Layer 3 of a small transformer language model trained on English Wikipedia (12 layers, counted from 0, width 128).
A neuron adds its activation times its output weights to the MLP's output. To switch it off is to set its activation to zero at one token and run the rest of the model.
A neuron's activation on a vector x is SiLU(gate . x) times (in . x), where the dot is the dot product.

Input weights of the MLP neurons that the questions are about. A number n stands for n times 0.0068.
n27 gate: -19 72 -31 8 31 13 -21 -32 -8 41 16 -30 31 20 1 -17 -71 -33 22 5 18 -11 10 -17 24 -2 35 14 -21 -30 31 29 -25 -55 -19 1 -2 7 -19 -46 59 -1 -28 4 10 -30 -65 10 26 13 20 -67 25 -7 -41 45 24 -5 -16 -69 -12 -19 -6 -35 39 32 34 -36 -19 -23 14 57 44 11 -30 -54 13 -21 17 -43 -34 -27 78 -15 -7 50 1 28 -18 -4 9 -12 29 -28 0 -29 -35 24 -24 -18 15 -35 -31 8 -1 35 61 25 1 8 -27 -22 -4 24 -10 4 -17 -6 16 3 -13 -39 5 -26 5 -17 -46 -6
n118 gate: 5 8 32 31 -34 -31 -30 11 25 41 -15 11 9 -38 7 -2 29 -41 -2 -16 47 38 -36 30 -13 18 -10 12 -36 -2 -25 -6 40 -23 37 1 2 -3 12 -46 23 14 -11 -3 5 9 -15 21 -33 -9 18 26 13 7 -16 27 5 -7 7 -21 -76 6 19 -12 -10 -58 28 -22 -21 7 -6 12 5 9 -61 0 -53 21 29 -42 -48 36 -18 51 -12 -9 -39 22 39 -50 11 4 -45 -34 8 -25 14 -7 25 10 -10 17 30 17 60 32 -7 -43 -12 41 52 -21 17 -16 -2 36 12 35 6 11 59 -11 -13 15 22 -39 -33 2
n232 gate: 6 -24 -23 32 -10 -3 -52 20 22 -15 -41 -1 -5 -2 -2 -23 28 -19 21 -1 18 26 -16 -14 26 6 12 -12 -14 14 13 25 -13 -4 -34 57 63 21 36 8 -43 10 14 2 2 -27 8 2 18 -64 -8 62 22 -32 -34 -53 -5 -5 21 44 -21 26 25 -17 -2 -13 -23 -12 9 -2 2 -25 -24 -1 16 -13 10 -12 11 -20 -24 -31 -40 -36 -44 -30 49 22 -31 40 27 -3 -18 -2 36 32 -17 6 18 13 -16 0 -12 15 5 66 -37 23 6 -18 -10 4 -62 -9 75 -50 -5 38 17 2 -37 13 11 -2 -12 21 -18 1
n238 gate: -5 -7 49 20 -28 10 -34 -12 18 -15 -18 -32 14 -1 -18 -14 -43 4 83 -4 40 6 14 -44 12 -23 36 6 -10 27 17 -6 42 -25 -43 60 44 -31 5 -42 8 -2 22 21 -7 4 -11 61 15 -54 16 -26 28 33 20 -11 9 28 3 35 -76 -4 35 -3 -30 20 -18 13 31 -11 6 34 28 -1 52 -9 56 62 -8 -26 30 22 37 24 7 19 5 30 -20 6 -14 40 -15 10 -13 87 21 -28 31 25 3 22 2 27 3 -39 -16 9 3 53 10 -42 -11 -90 -50 -12 -15 -30 -20 53 -36 -18 -23 -32 3 -4 48 -15
n27 in: 55 36 -7 31 9 48 -28 43 45 -4 -13 14 17 -16 22 33 8 10 7 -5 9 36 40 30 -16 6 -63 -10 9 -14 -11 2 65 -2 -24 -8 -6 0 4 35 7 -7 10 2 -43 6 -22 -37 6 -8 18 -13 -29 65 -10 49 23 2 -21 -2 -2 -22 -12 -26 -22 -26 -36 10 -14 2 -21 -28 28 16 -13 -28 -6 41 33 13 -37 -12 9 -11 1 9 -15 32 21 -52 51 19 -33 -46 -9 16 0 -29 33 -2 -13 -27 -14 -16 10 50 -66 10 -12 -19 23 -46 10 18 -8 28 62 12 -18 23 43 -37 0 -14 19 20 1 41
n118 in: 25 -25 -42 46 -52 -17 34 -38 23 33 -45 -13 -21 -7 -36 -13 7 -3 -2 -32 25 36 -27 5 1 -4 -21 -26 4 35 -15 7 -7 0 15 59 14 11 24 -9 25 -35 -15 3 -2 -14 0 35 14 -12 -54 1 -36 -32 -9 13 -23 -8 14 6 -1 21 31 -6 22 -8 3 24 14 -3 22 -29 18 27 -33 37 -26 16 17 27 -23 14 19 -11 13 7 -40 36 26 -18 -15 8 -20 -13 -3 -6 -43 30 -46 1 50 -22 -11 24 32 36 -31 -34 45 2 -4 11 55 -5 -15 14 -21 40 19 -2 63 -16 -3 -20 29 -20 -10 19
n232 in: 21 -15 -23 -6 -49 19 29 13 -3 16 15 19 -3 3 -6 29 -10 6 19 39 20 6 -39 -24 -16 -19 -23 -4 -36 -35 -26 -23 1 -35 20 -12 33 4 -50 -29 17 -28 16 -24 -59 11 27 10 -34 8 0 -12 -14 0 32 61 -7 23 -22 -26 -40 12 -13 5 -31 -42 27 14 30 1 -20 -16 34 -27 -6 26 -56 -13 -20 19 27 -14 43 -7 6 -21 -11 -35 15 -45 -6 36 -51 -28 -41 11 13 -36 -31 65 16 12 17 4 8 8 50 35 -10 -65 -11 26 6 18 -15 25 -40 -45 -56 16 9 -10 47 -2 41 18 22 -24
n238 in: -20 51 -60 -16 -15 10 -43 -10 24 26 -7 0 18 -3 4 -2 -54 -24 18 3 -10 -17 21 11 13 -4 0 42 -10 21 -30 29 -24 28 7 2 -95 10 8 32 -28 -24 -15 -21 -3 32 -7 11 -24 -4 -34 10 -50 9 12 -35 -24 -40 -37 -32 5 15 -12 2 -13 5 0 -28 -2 -25 9 45 -11 22 18 15 23 -25 16 20 -15 2 -22 17 -10 -32 -25 -7 -31 -54 -24 9 -24 2 18 -13 -10 -10 -39 -42 11 -7 16 50 24 3 -19 -25 17 9 39 39 21 36 -16 -4 -20 64 4 -70 45 20 44 31 33 0 -23 26

Output weights of the MLP neurons that the questions are about. A number n stands for n times 0.0077.
n27: 15 -6 -24 -34 27 -1 -29 22 10 -20 -21 -10 -3 -1 13 24 -1 -36 32 6 -14 -6 -26 62 -19 -24 4 21 22 4 -21 24 13 -2 -5 -14 -4 45 -14 59 -42 46 -15 35 24 -21 -11 -46 20 -24 -3 -12 -34 29 -28 28 -23 -11 -72 27 39 -26 21 -12 88 -24 -21 -11 41 51 -1 51 4 24 -19 24 -28 -6 -15 -39 -13 31 13 12 -3 -11 28 -5 -63 20 -18 2 -8 -34 -53 -5 24 14 27 -27 -10 6 14 50 40 20 -42 49 20 -11 55 -2 13 -8 22 7 74 48 -26 25 -37 56 -2 36 21 -40 -21 -15
n118: 7 56 -22 16 -16 -15 9 -26 -27 17 24 -21 57 -27 53 -21 18 30 11 -36 14 -24 -32 6 -8 9 17 18 10 -19 29 -16 13 1 3 40 -14 -32 -40 10 -9 -40 -28 -28 -14 9 14 -7 -29 3 -8 9 26 -28 4 10 -3 -1 -45 -7 -36 -16 -8 12 47 10 -32 -4 -3 15 14 33 44 -46 44 42 -10 30 -68 -37 8 8 -6 39 20 28 -33 8 -27 16 31 -1 -9 19 18 35 7 15 17 -25 -22 17 -5 -23 27 -4 -23 2 2 16 24 -10 21 16 -35 -26 6 14 28 -31 94 28 1 -20 -15 -1 55 23
n232: 1 3 -31 0 20 41 -5 -3 -5 13 -12 4 -16 21 35 24 -1 -22 55 -39 -8 -35 -29 -28 -36 12 27 21 -33 33 46 39 -50 -5 -36 75 26 -23 14 29 -7 25 12 31 -2 10 -6 16 15 -14 14 66 19 28 -49 -53 12 -31 -28 52 29 -6 -22 39 -5 67 -24 -53 10 21 16 -45 -14 22 -8 44 -12 -20 -26 4 -32 -41 -33 6 19 -22 -8 9 7 26 72 -1 20 1 31 2 -20 24 7 -9 -7 36 6 3 46 3 21 -23 -3 4 -48 -15 -32 0 37 -19 15 -7 -30 -9 19 -39 40 -21 -41 -11 -21 6
n238: 20 -23 2 -33 -44 -20 -25 -32 28 13 2 -31 37 21 -23 54 -19 -10 -51 0 19 60 11 25 -13 -45 0 11 -1 15 -15 -17 11 17 6 -17 -33 -44 -55 -6 -36 10 -6 -40 -10 2 -16 16 21 -15 18 -47 18 24 -14 2 -10 -61 0 5 -24 -16 2 25 4 -6 -11 -2 -4 25 -49 8 -25 52 57 -3 69 35 -3 28 11 -13 12 8 -2 22 -2 -15 -48 -35 -36 14 -45 29 -9 -22 -4 -2 5 -53 -11 -19 -39 27 -20 3 -5 18 14 6 52 -24 30 -16 -23 8 -11 -3 37 -35 65 11 35 24 48 -16 -22 4

Each question names a token from some text and the token that comes next. It shows the vector x that enters the MLP there. A number n stands for n times 0.017.

Then comes g, the gradient of the next token's log-probability with respect to the MLP's output, scaled to length 1. A neuron's effect is roughly proportional to its activation times (output weights . g). A number n stands for n times 0.0046.

" from", then " July"
x: -6 -11 -8 -1 -12 29 3 -33 26 5 2 2 -4 -10 28 -10 9 -13 -13 12 16 19 15 -2 -11 -3 -9 -9 -28 9 -23 -16 -22 4 -14 8 -23 9 -30 32 -27 -18 -8 15 -6 -4 -2 9 34 5 15 -4 16 -28 15 9 2 -11 -25 49 9 10 -26 -8 -27 2 0 -27 21 7 -1 -22 15 22 6 13 8 21 27 -11 3 7 -2 -1 -6 -25 -36 -1 -23 -15 19 36 -10 15 24 -9 13 3 23 24 -3 14 20 8 -23 -19 11 5 5 -31 5 -13 1 13 -19 31 23 -13 -12 -22 -53 -26 2 -6 26 -17 -9 -26
g: -30 -18 1 -17 -15 -2 29 -1 -8 10 0 -14 5 21 -29 -4 -48 -35 -6 -22 -10 11 17 43 14 4 10 8 35 -11 4 -18 28 -15 -14 7 -22 -12 42 5 -12 5 15 -3 -1 15 -25 15 5 -16 7 -6 -29 39 4 0 20 -12 19 0 4 -33 -17 14 29 -16 18 -31 2 46 18 -1 -11 -31 32 -10 3 30 23 16 14 15 22 -14 8 12 -4 -9 2 -33 30 16 -16 43 -17 -2 5 -11 -15 -41 13 -9 12 -31 11 -1 -24 -10 29 -10 8 -3 27 -10 -14 -21 -6 10 14 -28 -3 -23 5 -26 -3 -14 -4 4
Switching off which neuron hurts the next token most? n238

"ch", then "ae"
x: 7 18 -9 17 3 -33 18 -12 3 -17 -4 -90 4 16 -29 -33 22 24 -24 -9 3 -19 -4 -31 -11 12 16 18 2 14 23 -16 20 -15 11 -12 -17 -13 -6 45 -15 15 -41 2 -11 21 15 16 -7 2 -16 -27 22 -17 1 -26 17 16 -26 14 21 -14 -37 39 -20 -26 0 -12 13 -30 -14 31 19 -20 67 -2 9 -5 -31 11 34 8 -14 28 2 44 -32 14 -5 -15 -15 4 31 14 4 -9 5 33 -17 -13 -23 22 -10 -12 -5 -2 -3 -6 22 -3 -2 15 -5 -2 -80 -10 -1 -27 12 -45 -1 22 28 -6 2 16 -9 -9
g: 4 2 -26 9 -3 26 -14 -19 2 12 -3 -10 -8 26 7 -6 18 -8 10 -19 -4 -14 5 -18 -19 -20 -18 -29 -5 -1 -12 -28 8 -24 -6 -20 3 24 13 -12 24 -6 7 -3 21 -8 -31 22 -8 -5 -3 21 7 -16 46 9 -4 18 47 5 1 -27 16 -2 -16 9 23 -13 -53 0 17 16 24 -23 7 -10 27 11 8 -32 15 5 -62 12 -3 13 -10 36 -13 3 -25 -30 -11 -18 24 17 -45 -6 -23 -8 -17 13 31 6 8 -8 20 4 -22 10 -37 4 5 12 47 13 -6 -19 -24 -23 11 29 9 -17 -13 -6 2 11
Which neuron, switched off, raises the next token's probability most? n238

"h", then "u"
x: 10 21 10 -6 -17 -5 24 -16 18 4 -10 24 20 -17 18 -20 -30 10 -23 -8 25 3 -27 -31 18 -15 20 19 -17 30 18 7 17 -40 39 20 -5 11 12 21 28 28 -12 -11 -19 9 -4 -19 -16 -7 7 -23 -8 -29 -8 -6 39 -4 50 1 -17 -1 -12 32 -16 -18 3 19 47 24 -6 27 2 0 61 2 -38 12 -8 -1 4 -13 -10 44 -3 7 30 -1 -19 -4 68 28 -2 2 20 7 9 20 -9 12 23 -31 -15 6 -12 -22 16 -6 -24 -11 -27 8 0 -2 4 -25 20 17 41 -3 -33 -37 43 -12 26 1 17 6
g: 10 -6 -18 10 48 22 -9 23 -1 -13 -7 10 -23 19 -4 26 16 11 -16 5 6 -39 -11 23 -23 -33 3 31 -1 18 30 39 6 -22 -2 5 -6 6 0 18 27 22 27 3 -19 15 -1 -24 12 -4 -8 17 3 11 -23 -12 -10 25 -11 30 21 -37 27 -2 -7 -10 32 5 0 -15 -31 4 -12 -31 -8 -13 14 27 46 1 -12 19 9 3 -8 -1 -31 18 -30 23 -22 -9 8 0 20 23 35 39 15 -40 13 -20 9 12 19 7 8 15 -5 -20 3 10 -14 -36 -13 -4 -18 4 24 20 -2 20 -12 -27 10 18 23 -7
Switching off which neuron hurts the next token most? n232

"anc", then "ou"
x: -39 -17 2 -34 -16 -25 38 -25 5 18 -27 43 -16 -15 34 -29 -8 48 2 -21 -8 -2 -6 -14 -2 -11 -8 32 32 24 27 7 28 -20 -13 38 -18 14 -48 20 27 -3 19 13 25 0 -32 14 -4 23 10 52 17 -36 43 -31 5 11 27 -14 19 23 7 -1 -12 2 16 3 29 -19 -24 12 -21 9 -5 21 10 -9 14 12 14 -18 -21 3 11 3 5 1 24 4 18 -18 9 50 -1 -3 14 25 -5 18 43 -3 32 -5 29 15 -32 -10 7 5 12 16 -19 -19 -9 20 6 -19 13 -21 -16 -18 9 -35 11 -22 21 -17
g: -28 -21 -12 11 -9 -39 -24 5 -1 -20 16 17 25 17 7 6 -26 -43 33 5 -54 -1 -30 0 -7 -15 9 13 25 11 21 6 2 -10 -1 8 30 -2 1 -12 3 0 -26 -15 3 11 -29 7 -9 22 22 9 13 7 -1 3 -18 3 3 -18 1 -12 13 4 -23 -31 10 -21 -21 9 3 5 40 21 -4 41 -10 4 0 -29 56 24 -42 31 26 22 -5 -16 -3 21 -25 22 -4 -7 -9 15 7 39 -18 -17 -13 13 -6 36 -18 -26 1 -4 10 7 -8 -17 -7 -42 -9 5 6 -3 -3 -5 6 2 20 -34 -4 -2 -24 16
Switching off which neuron hurts the next token most? n27

" over", then "view"
x: -8 10 -4 -20 26 -2 32 4 25 7 -4 -12 -15 -32 12 -42 10 -3 -30 22 22 -13 -18 -4 36 -27 9 17 -3 -23 -20 14 5 -29 23 -4 -16 -12 -35 57 23 -11 -15 20 -22 -1 11 -3 32 21 -26 6 -14 -19 -1 15 -9 0 56 -3 28 -31 -19 6 -39 8 19 -14 15 -35 -28 16 12 -7 26 25 14 19 16 0 -5 10 36 2 3 -25 -3 -20 -21 -11 -18 32 -24 -4 10 15 10 -25 3 25 -21 -18 -26 -9 -1 12 3 3 33 -6 23 -7 -7 38 18 4 7 14 0 -6 -36 -9 31 -21 8 -9 -9 -9
g: -24 28 10 -16 -7 -18 -5 9 18 -23 2 14 4 -10 0 -16 35 -26 34 5 -1 13 -13 12 12 -8 -22 -44 21 -22 -16 5 -6 -11 -34 10 -19 24 -30 -3 -25 -13 -1 -7 26 15 -19 -32 3 -4 -13 -30 -7 20 7 -12 0 12 23 -12 -14 -5 25 26 -24 12 -3 8 -1 -16 19 35 7 -30 -1 23 -5 -24 13 30 17 -16 6 -8 26 19 9 -12 -4 -30 -20 17 0 -34 2 9 -9 -16 -24 31 5 -23 41 -27 25 -14 13 22 6 29 -2 -16 1 -18 -3 30 6 1 -23 7 39 -15 -19 -48 -15 -8 -34 2
Switching off which neuron hurts the next token most? n232

"ically", then ","
x: 1 -2 1 5 0 21 11 -23 -4 26 16 -8 -6 -17 16 -26 -14 -10 -14 -17 13 -2 -2 -16 18 -9 -25 11 7 -21 -9 4 -8 15 -2 -22 -13 1 5 11 -23 -8 9 17 10 2 -3 -6 9 -24 -13 -10 23 -23 -37 2 -7 7 21 14 0 -2 -2 15 -20 -5 11 -40 25 -12 -12 -11 -33 12 12 13 -7 6 13 -14 7 25 14 13 -2 9 -40 6 8 3 -37 -15 24 32 -30 -1 -26 4 14 16 -12 22 -7 4 -26 26 0 1 25 -17 36 -48 4 -10 17 -14 12 32 14 -22 -70 -4 9 -20 9 9 14 1
g: 10 -5 9 4 -22 -10 -6 33 -5 -3 6 -21 -8 2 11 -19 -42 5 16 27 2 21 24 -1 6 11 -20 -20 35 -33 12 0 -30 -17 19 -24 13 16 10 -3 8 17 8 -12 26 -37 -28 -7 32 -25 -16 -18 -20 25 4 -8 12 -10 3 -29 -14 -4 -27 -3 -4 31 8 16 -22 39 -47 -12 -2 -35 5 -9 -10 10 -3 -34 15 33 33 -3 7 -13 0 3 15 9 0 -23 -5 -57 -17 13 -5 -23 -18 -22 -4 -37 4 12 -24 -1 -4 16 -26 3 16 2 -2 -10 -5 37 7 -2 -24 14 17 -12 -14 5 0 -39 23 13
Switching off which neuron hurts the next token most? n232

" p", then "res"
x: -8 8 25 0 5 -4 6 -21 32 -12 12 -33 9 -14 18 -8 3 1 -39 8 29 2 -20 -6 16 -17 -15 9 -37 -16 2 -9 -3 2 2 23 -37 0 -25 37 16 0 19 -34 -2 16 19 14 3 10 -4 -36 -8 -58 14 1 -3 2 5 16 1 -16 -14 30 -16 -18 38 -36 22 -3 -29 -3 17 -18 3 23 -2 -9 -6 7 6 4 -31 -22 -15 17 -12 -10 4 -3 0 -17 7 27 -6 6 3 -49 3 -3 30 -15 -15 7 15 -9 -41 -5 -4 -37 3 -16 31 17 10 -9 7 -17 15 6 -43 -5 9 0 14 -29 -7 -24
g: -12 22 19 -20 16 -14 -2 -34 -24 -7 9 4 2 -9 2 15 -18 18 0 -6 -18 -4 -7 -21 -21 -6 -26 4 -3 -32 -9 6 18 39 -28 36 30 -12 21 -15 -4 31 23 19 -34 -1 29 12 33 -7 2 4 0 7 -28 -17 -18 -23 7 24 13 -40 -3 31 14 9 7 -11 -32 -26 -3 5 1 32 -19 24 -6 -23 -5 -5 1 1 13 -15 7 0 6 -22 -23 62 -11 -9 -25 14 -21 -21 7 -27 -9 -16 15 6 34 -22 1 17 17 -9 -15 1 -43 32 15 -5 22 2 -30 -4 -5 -31 9 4 -24 -11 -32 -8 6 8
Which neuron, switched off, raises the next token's probability most? n232

"l", then "iter"
x: 3 38 -6 0 -13 2 3 17 10 -74 32 -46 -4 4 10 7 6 9 -22 -36 16 -11 -8 -2 18 2 -22 -28 -7 26 4 -4 -24 -19 17 -21 -15 -7 -35 -6 9 -13 21 16 -14 -9 33 4 -22 -44 24 -24 -1 -29 -5 22 64 -6 -4 -28 6 -14 3 -31 1 -19 -34 6 43 22 -9 -16 -14 -1 0 4 -21 -2 8 2 13 13 -46 17 -55 4 -30 -33 8 -21 10 -5 -17 29 26 -20 15 -1 7 48 42 -41 10 1 -13 7 -13 8 4 -6 -13 27 -13 -13 -27 -21 17 -29 16 -13 12 5 -43 2 20 2 7 -1
g: 30 31 21 -32 -7 -4 14 -3 4 1 29 7 -31 24 -3 -3 0 -7 60 4 26 26 -7 -7 15 10 -9 -42 -17 -22 7 -18 -29 44 0 24 -11 -31 19 21 1 11 6 13 -12 -7 10 -4 0 36 8 5 -9 -9 -13 -34 -4 -19 21 -13 -16 7 19 27 -20 -10 -37 -9 -8 -5 1 -10 7 -14 7 7 -18 -19 2 -23 -3 22 4 30 -2 -21 -30 0 34 7 41 -13 36 9 6 11 12 -6 5 27 -26 -18 15 14 -21 -15 10 -7 -8 -25 0 -7 20 -18 -2 -24 -1 -48 -6 6 14 -26 1 28 27 9 22 12
Which neuron, switched off, raises the next token's probability most? n232